Layer 3 of a small transformer language model trained on English Wikipedia (17 layers, counted from 0, width 128). Numbers have three digits each and are written without spaces.
Take only the direct path to the model's output, skipping the later layers: a vector added to the residual stream pushes a token's score in proportion to its dot product with that token's output vector.

Output vectors of the tokens that the questions are about. A number n stands for (n - 500) times 0.0028.
"\".\n\n": 457737596629599455432786527595424477664646380268674380628646523437494475531539330655695385407530617482431601508404532434620257428563270585480538491636701670580494445728364517592459478420605545405446455397498647608404313498467469494591274447640508373592562426457709542625419649332519473478438686388650366786474397328386545467450473487541451397567288481323460416523475413440351369474518
"earing": 607489589550378414235228572387543624557585458200605428351675327555459466502521286592640480557481595661493674383526526372499459214559534349248645448678571852604565437583409480628441548264564329454650451370664407381449331491409452443424431305702539762520671373345806748568519628353556555432423667183723401793463704526529500496594494687581627489666433293519535417500224358573439592528375
"+": 509405725437554477475511439577526449566531582482456479575464469434493433577574358557468487471437655621504665351494512549711464415500513486415459410632563680559555434355512425619589423347469452568387544489649505603475465604439419438566517316520474578405401711488695471581443538410474585492435539466573559548390511462532481580529459584554644467550415258535526522460494446469276415391364
"olit": 728554295306429256396294435433414244498526589388662556539342468417528488587658306479635506438629548574635689693395451333383359341431428542387496497674495719539386319577431594527560593551584503490694444373565499405443405435518438472506468258682584296393729416521875821506565444321380580660503666169596509930622713454414599434495449693593626400563480291356518466641448506479367450681446
"Gls": 782323619523720312353284455407612751523470567519520329488593190293400394600392503498711549484494614605548728560251329393288192296329371776146628446839486634404520304737297693768394517099614698498410606601702320715301223579352527588602071042879702516586864608490914785721258459320281363363444544424492645941569757620954481477493614208527485450584608374279663631583258517208248333801379
" chronology": 745303619333646231390316605336637561602706679411695506525669485337425482472430522440256597342482581538619665543502498363402164466223324540190614217826631669595533395688478732831575480140567481422635708555706056449364220653343549461701254118913300474626583483616813795540404474284653379406345606406636595627375318935513626588368328404682436622542482396361666580480354595425383582636316
"ament": 483589622654411408430392526600599432774476618386754455402744380650426510564484306493588494440526632556601554489287476346393256398541349446371581488751533865576438322427471379351386494153578312484568351421512360536321317493306456608772455305689377488582580595494824567683439626409323423565516692294694338680425467722414469485571441626487540547559508532624786618506336377541361536686277
"sel": 576545516575468409394330603514443411525533526507602465680514448490320515522462443731461574571331565605491515577506401394275297444391379588419615503612599651503347259447534457684323421357645521638500249601813432524255258611449498754715252304581506409451662626540846660462556621462551467669498585236418478846555558509376463480676506581579428410569674390439548544583332258532355429684228
" District": 514414441412495350405481440536457632453589690390551470408512514601448513586633454645543599380306554446548338433559493328571370370609408461329527442647686484573485490380473589502432548462543433629654534418742440501381360655261546312538531425583580437596665453547703655511482422551462467554566544365550555701643554545612448373440330590550440415466489344375577471528531429553476543587442
"Ad": 473517539593519399377443542554385515553445442369566394546478484560601361574472550562628408555504466509577570522536361354551352556316386637362314621682531517576572403556568509745515392313485551580552397510688429583438307387501550460469332222577509690427403484506844575449475625356511622583437481508518480749691670577369510662476406524512457348596530422387545583486490387450425392702377
"per": 677578536374540242346478365343455419518467587441558538510597547360606560463414466520647490561584577470440762530613501494452377392369444445493572436597676598548506447676576481419350523577526552402550619490502277407480421551251379469546320398496532501398502546366763493540570553599584727433609572399487442752486520568534461468557354708582362485485484515509459601618502166552487337616446
"aster": 605556446510559362430513386444470543530456602490428185615553608353515400536388441419558501375565641558479563554699614458390257440606532342580658551588503546495639361654507722459434444239470447362414554561543472612463295596287490487490357321699562585387694289491767758581550758320587627699425517416483494813380582431614469453641421404453496404586457434455515546543364372513325527603432
"cluding": 628460709683464548335773550526419482602470769468533353430627652325594409400587453507536431570467670626427727562576445324439390282373384497108529379719620756589407251603377584553461561366552476455597420328807382473258227961273343292548389311660351686426829277349776732489456687480473462485450399439647529823420632407523563387599440563618453464599358397336554578549422504478486383484463
"ô": 636567615528611545406399387467295443581409581508500452583716685410395564663375339525616422305346649460560507346356445341418387477467409803311521376602634799614500311590536602521582409258448686518546518534753460345381232474414550626512257273624499544537643462523883660432471544486563563500494626203501653731620499624583497471673500345451442319469363353400588589722360321586345470669410
"ión": 754504571433549313410538333540478551472528568553514366468515534588530636514571305560458467282256541695359648575259423368521350401330392612164420529618555762668461215461444651592595356182646615394484541354916441410227227460293633624657150190755427520531627458394846760637594565389478605468651638370607448848642587447440505467746408619624507533553401389511608585461489379455300665611387
"Early": 639237720384455357469449528252615433620524711336502355587692486534430475527493380583613455361570446567478499491488557388406307444551452591519609534718555532626461427717423455835412467431516554480574370282617427210313286447354480544514402253527505490616622275519830586461431547351532581530690365318743539915463561608473540566537562697582620471671414465365553630582308183548408505560376
"-ter": 523513552475526357506322466474298477613387544424639408393709370195613580314487420615742516493438706607519592570568491278388405438405442665338411583737670593529576295668466670574526449363488554552716153533733585481437372556461306503560334142736431528471549502503746603630447450306628354698392560417510494776392529456548628686607467490557436292559595380506524559594497275428320396683491
"igenous": 523460512401479554421466330476501430564561595413521491479591361422518408617636408634660167398679593548648729464341403223541450326415342584393520321692649734744518232444387569850523396129573481452494601318863257498296295680484498676536371313680479498498604450446842728338489556338387262414498568350684514939426593712511584508707531683538612332639301289305456659596462599260331566705460
"Following": 680391533491572523316465572437355545464520630389616515616661495409555397637421480581631498519538486546478535627506386318482380233563410664217630650726557673449432435651338480825522397374580474414635420311725497391427301595496371501553330200606435512512464298496820753549429772427355362613493496265661440807466524498430601720513504447448521492798436375363487544650305385482416501425462
"ively": 493460667498473449456661560369596689565578523390579367367576656738554465587537236482631528535438664711330569439208538382504249467385365705367450445687542679454652317509366490616740419335577569359580616366690356420450325554331392615571224364713225706317455270327764689657504554383253456624482641276536488761547521419462455539657609515540555518661505356450630696498327389421303507688509
"ploy": 691519562396450378391243333608532302600536599438396542533793429588383284725405493448842379515658648618587626562530475385337195393523448624265545409753641597474614193673559597559489482272607409587518551283751440546282255662345495525515130283747639415585422560458853649640448456444342379656419603219479524917437590582729287501610478627726525354652512574402563520473427298624285245545328
" Genre": 698465394547487458258537597438582718455643736649569440443714504325532548518350351702557573361819573693500610513543654289383302296508407378307629403817552610604774157538370664569615433305483543555734596315645452464365337680248551355433224255750664552392707549483980572343323542386660567477430703270588358588451333579534472354592402537722390449646417174293633458487525232446293563466475
" occas": 341494595472495477287410452483603663370523474406617547525553539483351582536424397396720586463571617606693491650336492227465276455381299625440621654780636792517604422495478542485619488321679661276580397516711534459379300558339487572587155302707471496596677328374615623245273511397538388546440655493531363756391586438635425505630451580539538520453581409435474565669324338613364571639465
"ured": 513507690589424323521379495587422441599600477490477453525550584599515410448498419530663565557495634719458656465366545482264399293401463652256481694738649814516362331547463485717492504328555230389463601384495364334415476398181544573528434306769517554481636335410831511554423605370352415438639559268465526779523507520352472448579650573673416575574490486334642742509405548383281453704537
" Jane": 511499497403572550332550524515411562413623535300409470503690553524443372564438412611526424375548460521734683465459492459531296478505361614573578468727744710620482342635430530568473363281702591297485448326701449483460351709282352541582374433597514626548553317562762579413425494417500536564472651327482550567686575647687474476437539551583425388470454340422474593381340505372287475674482
" critics": 311522622598560540315615626490518449585445839316547505604535321577637593457525240479655481501681560519532632618571641296547179291477510567339544499807605862533595129487477405755671533283528431422659705402787458485382334519386368488472101316602447554419669360647724685396557545156686568531424736292598298806457590469506478518470436574770448420657386160465521475628200299417202396566399
"od": 485580538414417506621488479553590537561442573370564615577573477480587460601623338565475617615438601551600327561716381380392478547376416527282577397511527479478588361495573461446457511457671311427495504481597421502573480523408604504407445265556601470379615345538717574370466548609453583494416477384506570555515549492513476447538511506434478411502459584572587606470438462573386467508463
"ia": 526671493440459544649628341479579588500455650615489435462369601570743570569688514667398393441361576410549523521380408454516430435456586504360403495454588576466519406473590470524514426553652468326511507562575535461483375420438464579536362335582407566538419394415649536307536604549591513587534549336566550502537590515479459558599438469500396531578499312534485568500454502485318489521410
" inaug": 460478563501563543305273549553415584517582475252580600657503746419475537676332421552768584359558538680546477631483497350359302313439555617297370441692499705583414367676442569743559526246661658526569362554833551556266382568348495707642287129841446473417599371441677676570418540251460407528446599472507508789464480550641433428588426480454487289564420438443475473336462340474450534599450
"era": 538469391462366568364540457432340640419487574475517456513658482603517538425530452544486539421533507549472637597414499339538452357510288470515598410484615648698300288564500653559492543408509520347460717409643561592365399628379552555515335283864509535400427444451785642481616668559743504494554527577567450660330397507469494327582438707555587361500532337379461445373292511545312684554455

Each question shows what one neuron of this layer's MLP adds at an activation of 1. A number n stands for (n - 500) times 0.00059.

n434: 493490465607313557347367582516442591449629606629366583519571488399432444695426426438482451600500297340466463497546408579432512610515510373275478399563708522462377491313629513471503652464361494532569442570716649550413568474431599466465437628804480588513475444444560565510388413577405468465574719327369539484288403520369472500565473437481457477601595418675816691542455628533781310272486
Pushed up most: "ploy"

n149: 408313511300569452660402450584508497363313518615534484589494563474608392430445627649506593593517419444606557456497548639430583455423497354437359602482392600577624469511503586491757525526506355574368443325476461461500538541429562515651446463636488568598392664329483416651450377429441642620471454557480555386451474617431537409518375520564290372283612427422662454718506590464396646506597
Which of these tokens does it push down most? "\".\n\n"

n474: 456445510463598516457272450592512566400613608435390516438638600583368198593659464431675483395424444341538519662614426799365475369613548520414341580373582513558385417465543526413579415533516535733538526399709621819514612527620681379626514403537332570658371424643431503500453449273439457471458642552475552497420543483292350497452663379603647503555329619500570455427536437584409405348345
Pushed up most: "ploy"

n291: 415479201475313491574387438402532549518665538500543648442383558290571395438506622723342472558568577435423471444535446561544456488439320398555336545390528382639552551464640689632282571595558438406318394553372478392561577272568444516515586594622577509491651537542578469423534618482691598533564419707550402587543611428555452432552451476518558436366570680460297425506488334472633358497697
Pushed up most: "per"

n306: 449460411781381448260516516544554648448686458488450479587473423439470367480494566715396737429645225552449385712458457435587408457557681582459348555336519605694647415627547422562634518556581443466695463391421561474510352442420510444448439478593427396542685443342423374409510376435653444432454480512506606490541528462497619575477672628545575346451542557362682490286422719526486455570642
Pushed up most: " Genre"

n261: 500739336454603478458438626731649362468320398615694585411466613538383649463312474283390510645342366363688464487500500605386521406540503665491587437533455560528446416577423529818503503295436497535428414464637497311580523680350529331582573367526506506438522413686416387430458509421456356503494615665392468565524478594516587350635483584472631433433260649628435615445574537405473374516567
Which of these tokens does it push down most? "ia"

n127: 432347417529450624579529567644578541469527716394534423649497601463319186540435409519419614287497738646503556389568399500518554521425497519535604448625506435515748534436459387574638440434461497543372556539618471422683630586576526510565539481583576573519417690579534412497449533481659403717444520621633662389406283344304396497408391448368518418474447370535615304547494439413280675354500
Which three tokens does it push up most, strongest first? "+", " Genre", " chronology"

n274: 479434494590465448591452603529563523537422416529569365612461367517522532494460416386364588670441558480511568653646417765405467424561489339552520520491488474486538551559330271580458581616589416342418710455515527386370685304444660776443470580470664480571520409511632471521494435480506515362546620509607413535639389494460639380699377667439420474442596497497331522488448494411570611353561
Pushed up most: "ured"

n112: 331659566672600487564359429650529483236460455540404519606366503539436446606776507503474527528382503435272525524486247623564478474478608470314467562521641451437697402464447520474434375681675280427692374620517521431469669336541490567589773649609480624627507324487582399420473552550379527533328472294610570385462638497560412629595649363500411594563538466235507507436537759363444648473500
Which three tokens does it push up most, strongest first? "ia", "ured", "od"

n426: 645541434437455288523280519532628284620275619410328491656445549330349604581592247558564642627568426488537464591378629382414640488754340555446497585451526380611494509612420490610473586571375494605463643520694477573510364628520503652532434557526558519385626529537413535326644519468381532633395497462466360243413577324398637459621602453549503571346342607458471524477404631382473672380372
Which of these tokens does it push down most? "Ad"

n247: 520248455541516487424584337539556417468436446549301644611412732532642467361490464434503570432407388321595578510419458460503494548509697576416538555665517575529428510436592602468366449480328564497478259669497578473497507735630634740451514637439337538443532294318633546555356506516471546633585622304513448440472444533631593245531556481469453427260525440467463598788800596662345646453535
Pushed up most: "ô"

n192: 569368503517393602403391722587497580342673383540731468424538430578506453574543523325440608437463473442481563527589480531417627708608448540409536503469390533497553464481410367500549567593468384665267279688294414365559480514409571753451369480411513610568690385565523691503534394319445350451401578338477424392388510524735266491521740487589732263542443621337585680681547419572386658456412
Which two tokens does it push up most, strongest first? "Gls", "earing"

n232: 507477632608510545566470500399478497429412497500500531548522419302343282652484487480590467396260360503541647381463433488484494274316676572626605653420667535558520671443630282468595381402475513406437387507517567584500507287437600424705524355397434471447526711459354448667596406445506415497513662655572438523588578457345525509712414382488460598605568619268550514677510522627482473839226
Which of these tokens does it push down most? " Genre"

n197: 676435544271565551617574386603926761500655556493480559622536624426608483565541298448379510384379339384401484517215453429530510667542577462458577698332510574422360374381551578399661507647422454734240449451421500652432583476660444540298581507462572603395524562646509576554350543574443616703456500578397548476420394333632443421478362323513585514464545497514587348317603291598418447507511
Pushed up most: "+"

n81: 519567485229497551515469550378517620539566509372506701509389544602512472461543396457509556471438518464447258543651350555453439539459596380373545449428623597609601497589611540479391529172588488527467627522564575380589410563680566607512598570500531518594521286331523534647332565370634509606503403445586305308497657494524255483391620461436576693417575553463378403602356337513361642621490
Pushed up most: "earing"

n352: 379503354359492519554405370704529689384648431749528367486655455582344662580647528395524452468599648568511489364486511479387537328580508658605361492403579414602410505606464450357471543478543486373462536526506529590512599569406437470467653467443469617334525429440420590526491684364620346547542370544505578429448469551450443637335470478519505478322405486556605470666461611534596439460473
Which two tokens does it push up most, strongest first? "era", "aster"

n368: 698463437492583496473407435319590272452602143315425557729341410637275500716751530420529496429675458504395479634481552543500673459449437572518717522604280433440458559394461417504563681610432697418790343562461310500437683330680519456511410582566671721709493584332452542488542664451282330620664620406555639389443572232380533333556460426475352443622260531303385364527587701427633594595591
Pushed up most: "olit"

n336: 485444544302621451595521366683486470517436728635430430509368486494404536581456453506461405483548529474506425461655350392506539503624529464717526575391444398506438483486484541555497511385486606430514512533460427524647735349560527665343335579539417583573596521540453627423380640485273606538623363576665424658285370323585471424478369733610458459472547631494440385494503714449416418574391
Which two tokens does it push up most, strongest first? "aster", "igenous"

n185: 503480451615487646457571437566566444442266601356425450588465644639560493396438553699346553553454520490614531440284587568339409532607600735450298448473546578575293593614625375526751399553650576458590428649541345459555444715513463517400286640547434654476474340503536305507202430503481513425484472529532291727478596570477478618427625452362826480548444633381416493503421474655576374560368
Pushed up most: "ively"

n345: 486434552742341425260497533242717507507782670748307478382421742354586684476503566557645477413623589455602463497599519578541393558582419600450516364439467679314398606462509516302541402474566669565577549500306503545565550436510307598510507588574597529558474580362480344421520315559526414431412511543295467483633500456408281451698573377503560374524497443533544616617553423314616312540608
Pushed up most: " Genre"

n83: 351545508482395520471535546645619409590632506449601673401560322478443451542407531457424425425437503539549326440296464439418481633660430577610696436480440595430545671377529296358541454531503385511448545622592570421500580616419358422567603528465386461532324586470538685521656505475528676486382515604618415497468463408570588508485419472459478460536516218327506575500443365648560693511410
Pushed up most: "ament"

n108: 455426436455410362475449544578290581463705449515362403574536441518479591454306587516408362690666680521575594355532393544473527455562448597398500685589534411476506521509650565634532589519701245491479574379594529609464550611273544520491532641538369388541549557467406385370316431488488531583522625469533701519485481270645476480552782533414281740529585610351465392331491464598463558500428
Which two tokens does it push up most, strongest first? "ured", "ploy"

n286: 532396363554517630363393391448636692551631740472469655472556391589547437423524278282530546530563597284266526532661616471450606347400497633556507555664605774428483652292539531363536517416404530455710562536395511450269381408306461357483482486564486337646579472679620451355440470445537361366565360742470296479575566475548544628533629595340503650525467331716465552567566352340683536226438
Pushed up most: " critics"

n162: 622490471398500327523632513642632347379493653414516487438674443581532550535418497560478637541497447333538406353344672593551409564206545550497709487575626572311447333574435437403331310371676708559561490476773442575321653409581449500542415513439500471375503617631318493396443609438723497382569304503372490550608497567556477616427364642355427361662372413689628357617431340517549524540479
Which of these tokens does it push down most? "ured"

n4: 565535489330506451661204492508293470625438602484326307451458510446585614558582429431524683560614500495423360372630594412587524465482530603583326508424486565419396441519500440576649426607579279473388410362540607603523472492682407485489560424514514671494503614535702398529517468397688549598544474437545492536394572567557556528506480487408547591511570489627525517519552532480421463442375
Which two tokens does it push up most, strongest first? "-ter", "+"

n122: 557295503443333462503466508478542618536593491433395468605567402481433466609555564444505582526421358724492505523540396513462442481492432705613435609497391374516664449427497481599459489413582613597394406426386597408601508440537520335670463591509463511660514452778481514453483785379497394657362503572540569525414464574326264492444580533497473436480426596595494541480397459597428690407523
Which two tokens does it push up most, strongest first? "Early", "Following"

n148: 624405497287290387435503619590521575527553484577365565460438521606488437405328651550568541535397620533473512719605409430482638642630506460686629597304391360454460593691460540376406450382462387558506555617422411500574634651732519409597305323421509425462558475452461599513695408445325540509543343583270392491546354444503593361458480575420544726626632341342519444537543512421557570397529
Pushed up most: "aster"

n364: 507629507472447654443479433187414493421579469507500437606455440346609699451517477473398534425466307335417459544692441356388398445596435480566308425599487701391507714442652557490566503480716477556682616366402517562490608657615565599539503592572544610565608426694486493716636658490305487589384281576532576253725457453447429408563535669589341436413418662370398493413320468589355352716475
Pushed up most: " Jane"

n283: 477410506380571583571579764667417358605514606503468390391568335494723431599545436415423445515484580575636357503606566439621080506512456630612437579609558449618603456640659510696510562429350562541497551460463348607379513385565493432316520510342711629470364471459576597362434484599447523704503295426491587520702516742286525518561408472414552452372427422665415524545494541602432410461442
Pushed up most: "Ad"

n5: 497298396305520590616409399540486442548488491635563579460522380492318454785565431656585538449483540531566570515356596465420647494623517344592494492397457432678317341517519591503467591440593428500444599406695597479381514380480529512438610395477457628559596416389413376413506542514522262477395603415320600578696509561395455569494512590418541454542367546454570597477626494312505642433618
Pushed up most: "igenous"

n155: 489531479561469462556693430385493493651605418382397331441683559786570553687586274419527707457374587372376625451650326543580467680762541384415602490486559565613649547423633413517507353392242429614551397557445382529345724340398312617418288479553647514379592405557268395714631513603476497445531448503396576208467535514690686561496515449364377664529477479493358460686549490560542579384474
Which of these tokens does it push down most? "olit"

n47: 604695450680598534538552618494422637612579604519491542418385181553482458379352626606627295521624639371491530478376556506506422503479453487554491475383475422497608602494426427562573564437518393804543497454606461546582494516455549493540444638503548611646166378466404611454465411497475525434525366541359724481295529362302488480833547695412509351563533487576545503446383586416362409318463
Which two tokens does it push up most, strongest first? "igenous", "ploy"

n438: 423615430301399375702582652604402493498528466491509455505500475475559586632479502441552448498495554616656418476587398511500572516574555426487390498606479428477658548527430521516647432491592489428445537406667515473368469440385526537553446528510441541539628550475520595402392445481456533500456468418404516500491448455402631563730587619444531361426498505465421450353514527336554549574567
Pushed up most: "igenous"

n62: 584699474561503364490298556628435615419493372454373438363459525410635460517503444401513566509622523548491435802291609549371438500415561401497302375544437526400520363681659634423459254467450525666720536288476685639524427467643416355648273562527391548695364596576564424517567380494417444633578521412456392650426625560396561557714594478629606464637627653369196542447484440574506429526517
Which three tokens does it push up most, strongest first? "ploy", "-ter", "olit"

n129: 653502573431555544413602475530366510581446571554456373534535656600598412382448421530557382654490540361464428638576536390603432546450553662453536631518517498573500372435525418442611488455599517544476657472513449728464485561503485301537403549647370488533371425517521510371497404527432483449569319441462542540461565563429577459456450442450595570430502425691500484428381529396631411505406
Pushed up most: "cluding"

n316: 225294534581575423554581611368479633515575403425522443316479566426615398394466271348344427355547619534500459392474438405618838316596568386509521503477601444540484442585386428478503648450539375506540596665493455624549532401644384619679695590487519570410420487661471588487436527460457629441497440541606447819556453459678439323586291574413377453602533650494574433506381412568541374459540
Which of these tokens does it push down most? "ploy"

n252: 520467407414514372528616534641492472533306571414421547429400542527516528591640749494542561469350528339263487668594486622447439487400476355602511644483683451634464554473490489644514564475421465492559492315535580440595561613522514541671723555407361449429492492562500572408492567467395345407489608404561470503355567629585538531456424481418500483615600447644506392625353696392418403461468
Pushed up most: "Following"

n157: 497380356566446531564569465506567452509356605487361657535543358694411616433522424423676375653401650528595440419421372575564445584521644394395444428663590487487554432626568300484327610624509565494447415480600546484414436520604536456528628412311709568555246677707446295570461635714556379494475449484617519468417551464614481529547625484317676474334494303548464355574522565500447697185413
Pushed up most: "+"

n151: 533567631267380723389473520516515627395619287610554445593469620510416579397471542464540353588533584513634482372610427318575408254648519471677424430510214360494587469728365674411490534552361594468563567546463586276463308589392381681443564526612533651417557497459374490530411512420421649522506654744597432428382477559404481670571408617500546536453629500370540462311574362556470460340650
Pushed up most: " Genre"

n290: 431382446543490421571447409548530519484386517535319656354497552450552581527691740636570626560561545385528688614800487708407488678475421367479397588286371459411439659540512529453513429519387478433469440596362516324420383448503389375598493487224494616576585305400454642483461683345628657351544585503382398640458523497701450388416436387515356519403488675751533571429461531572509411610682
Which two tokens does it push up most, strongest first? "per", "aster"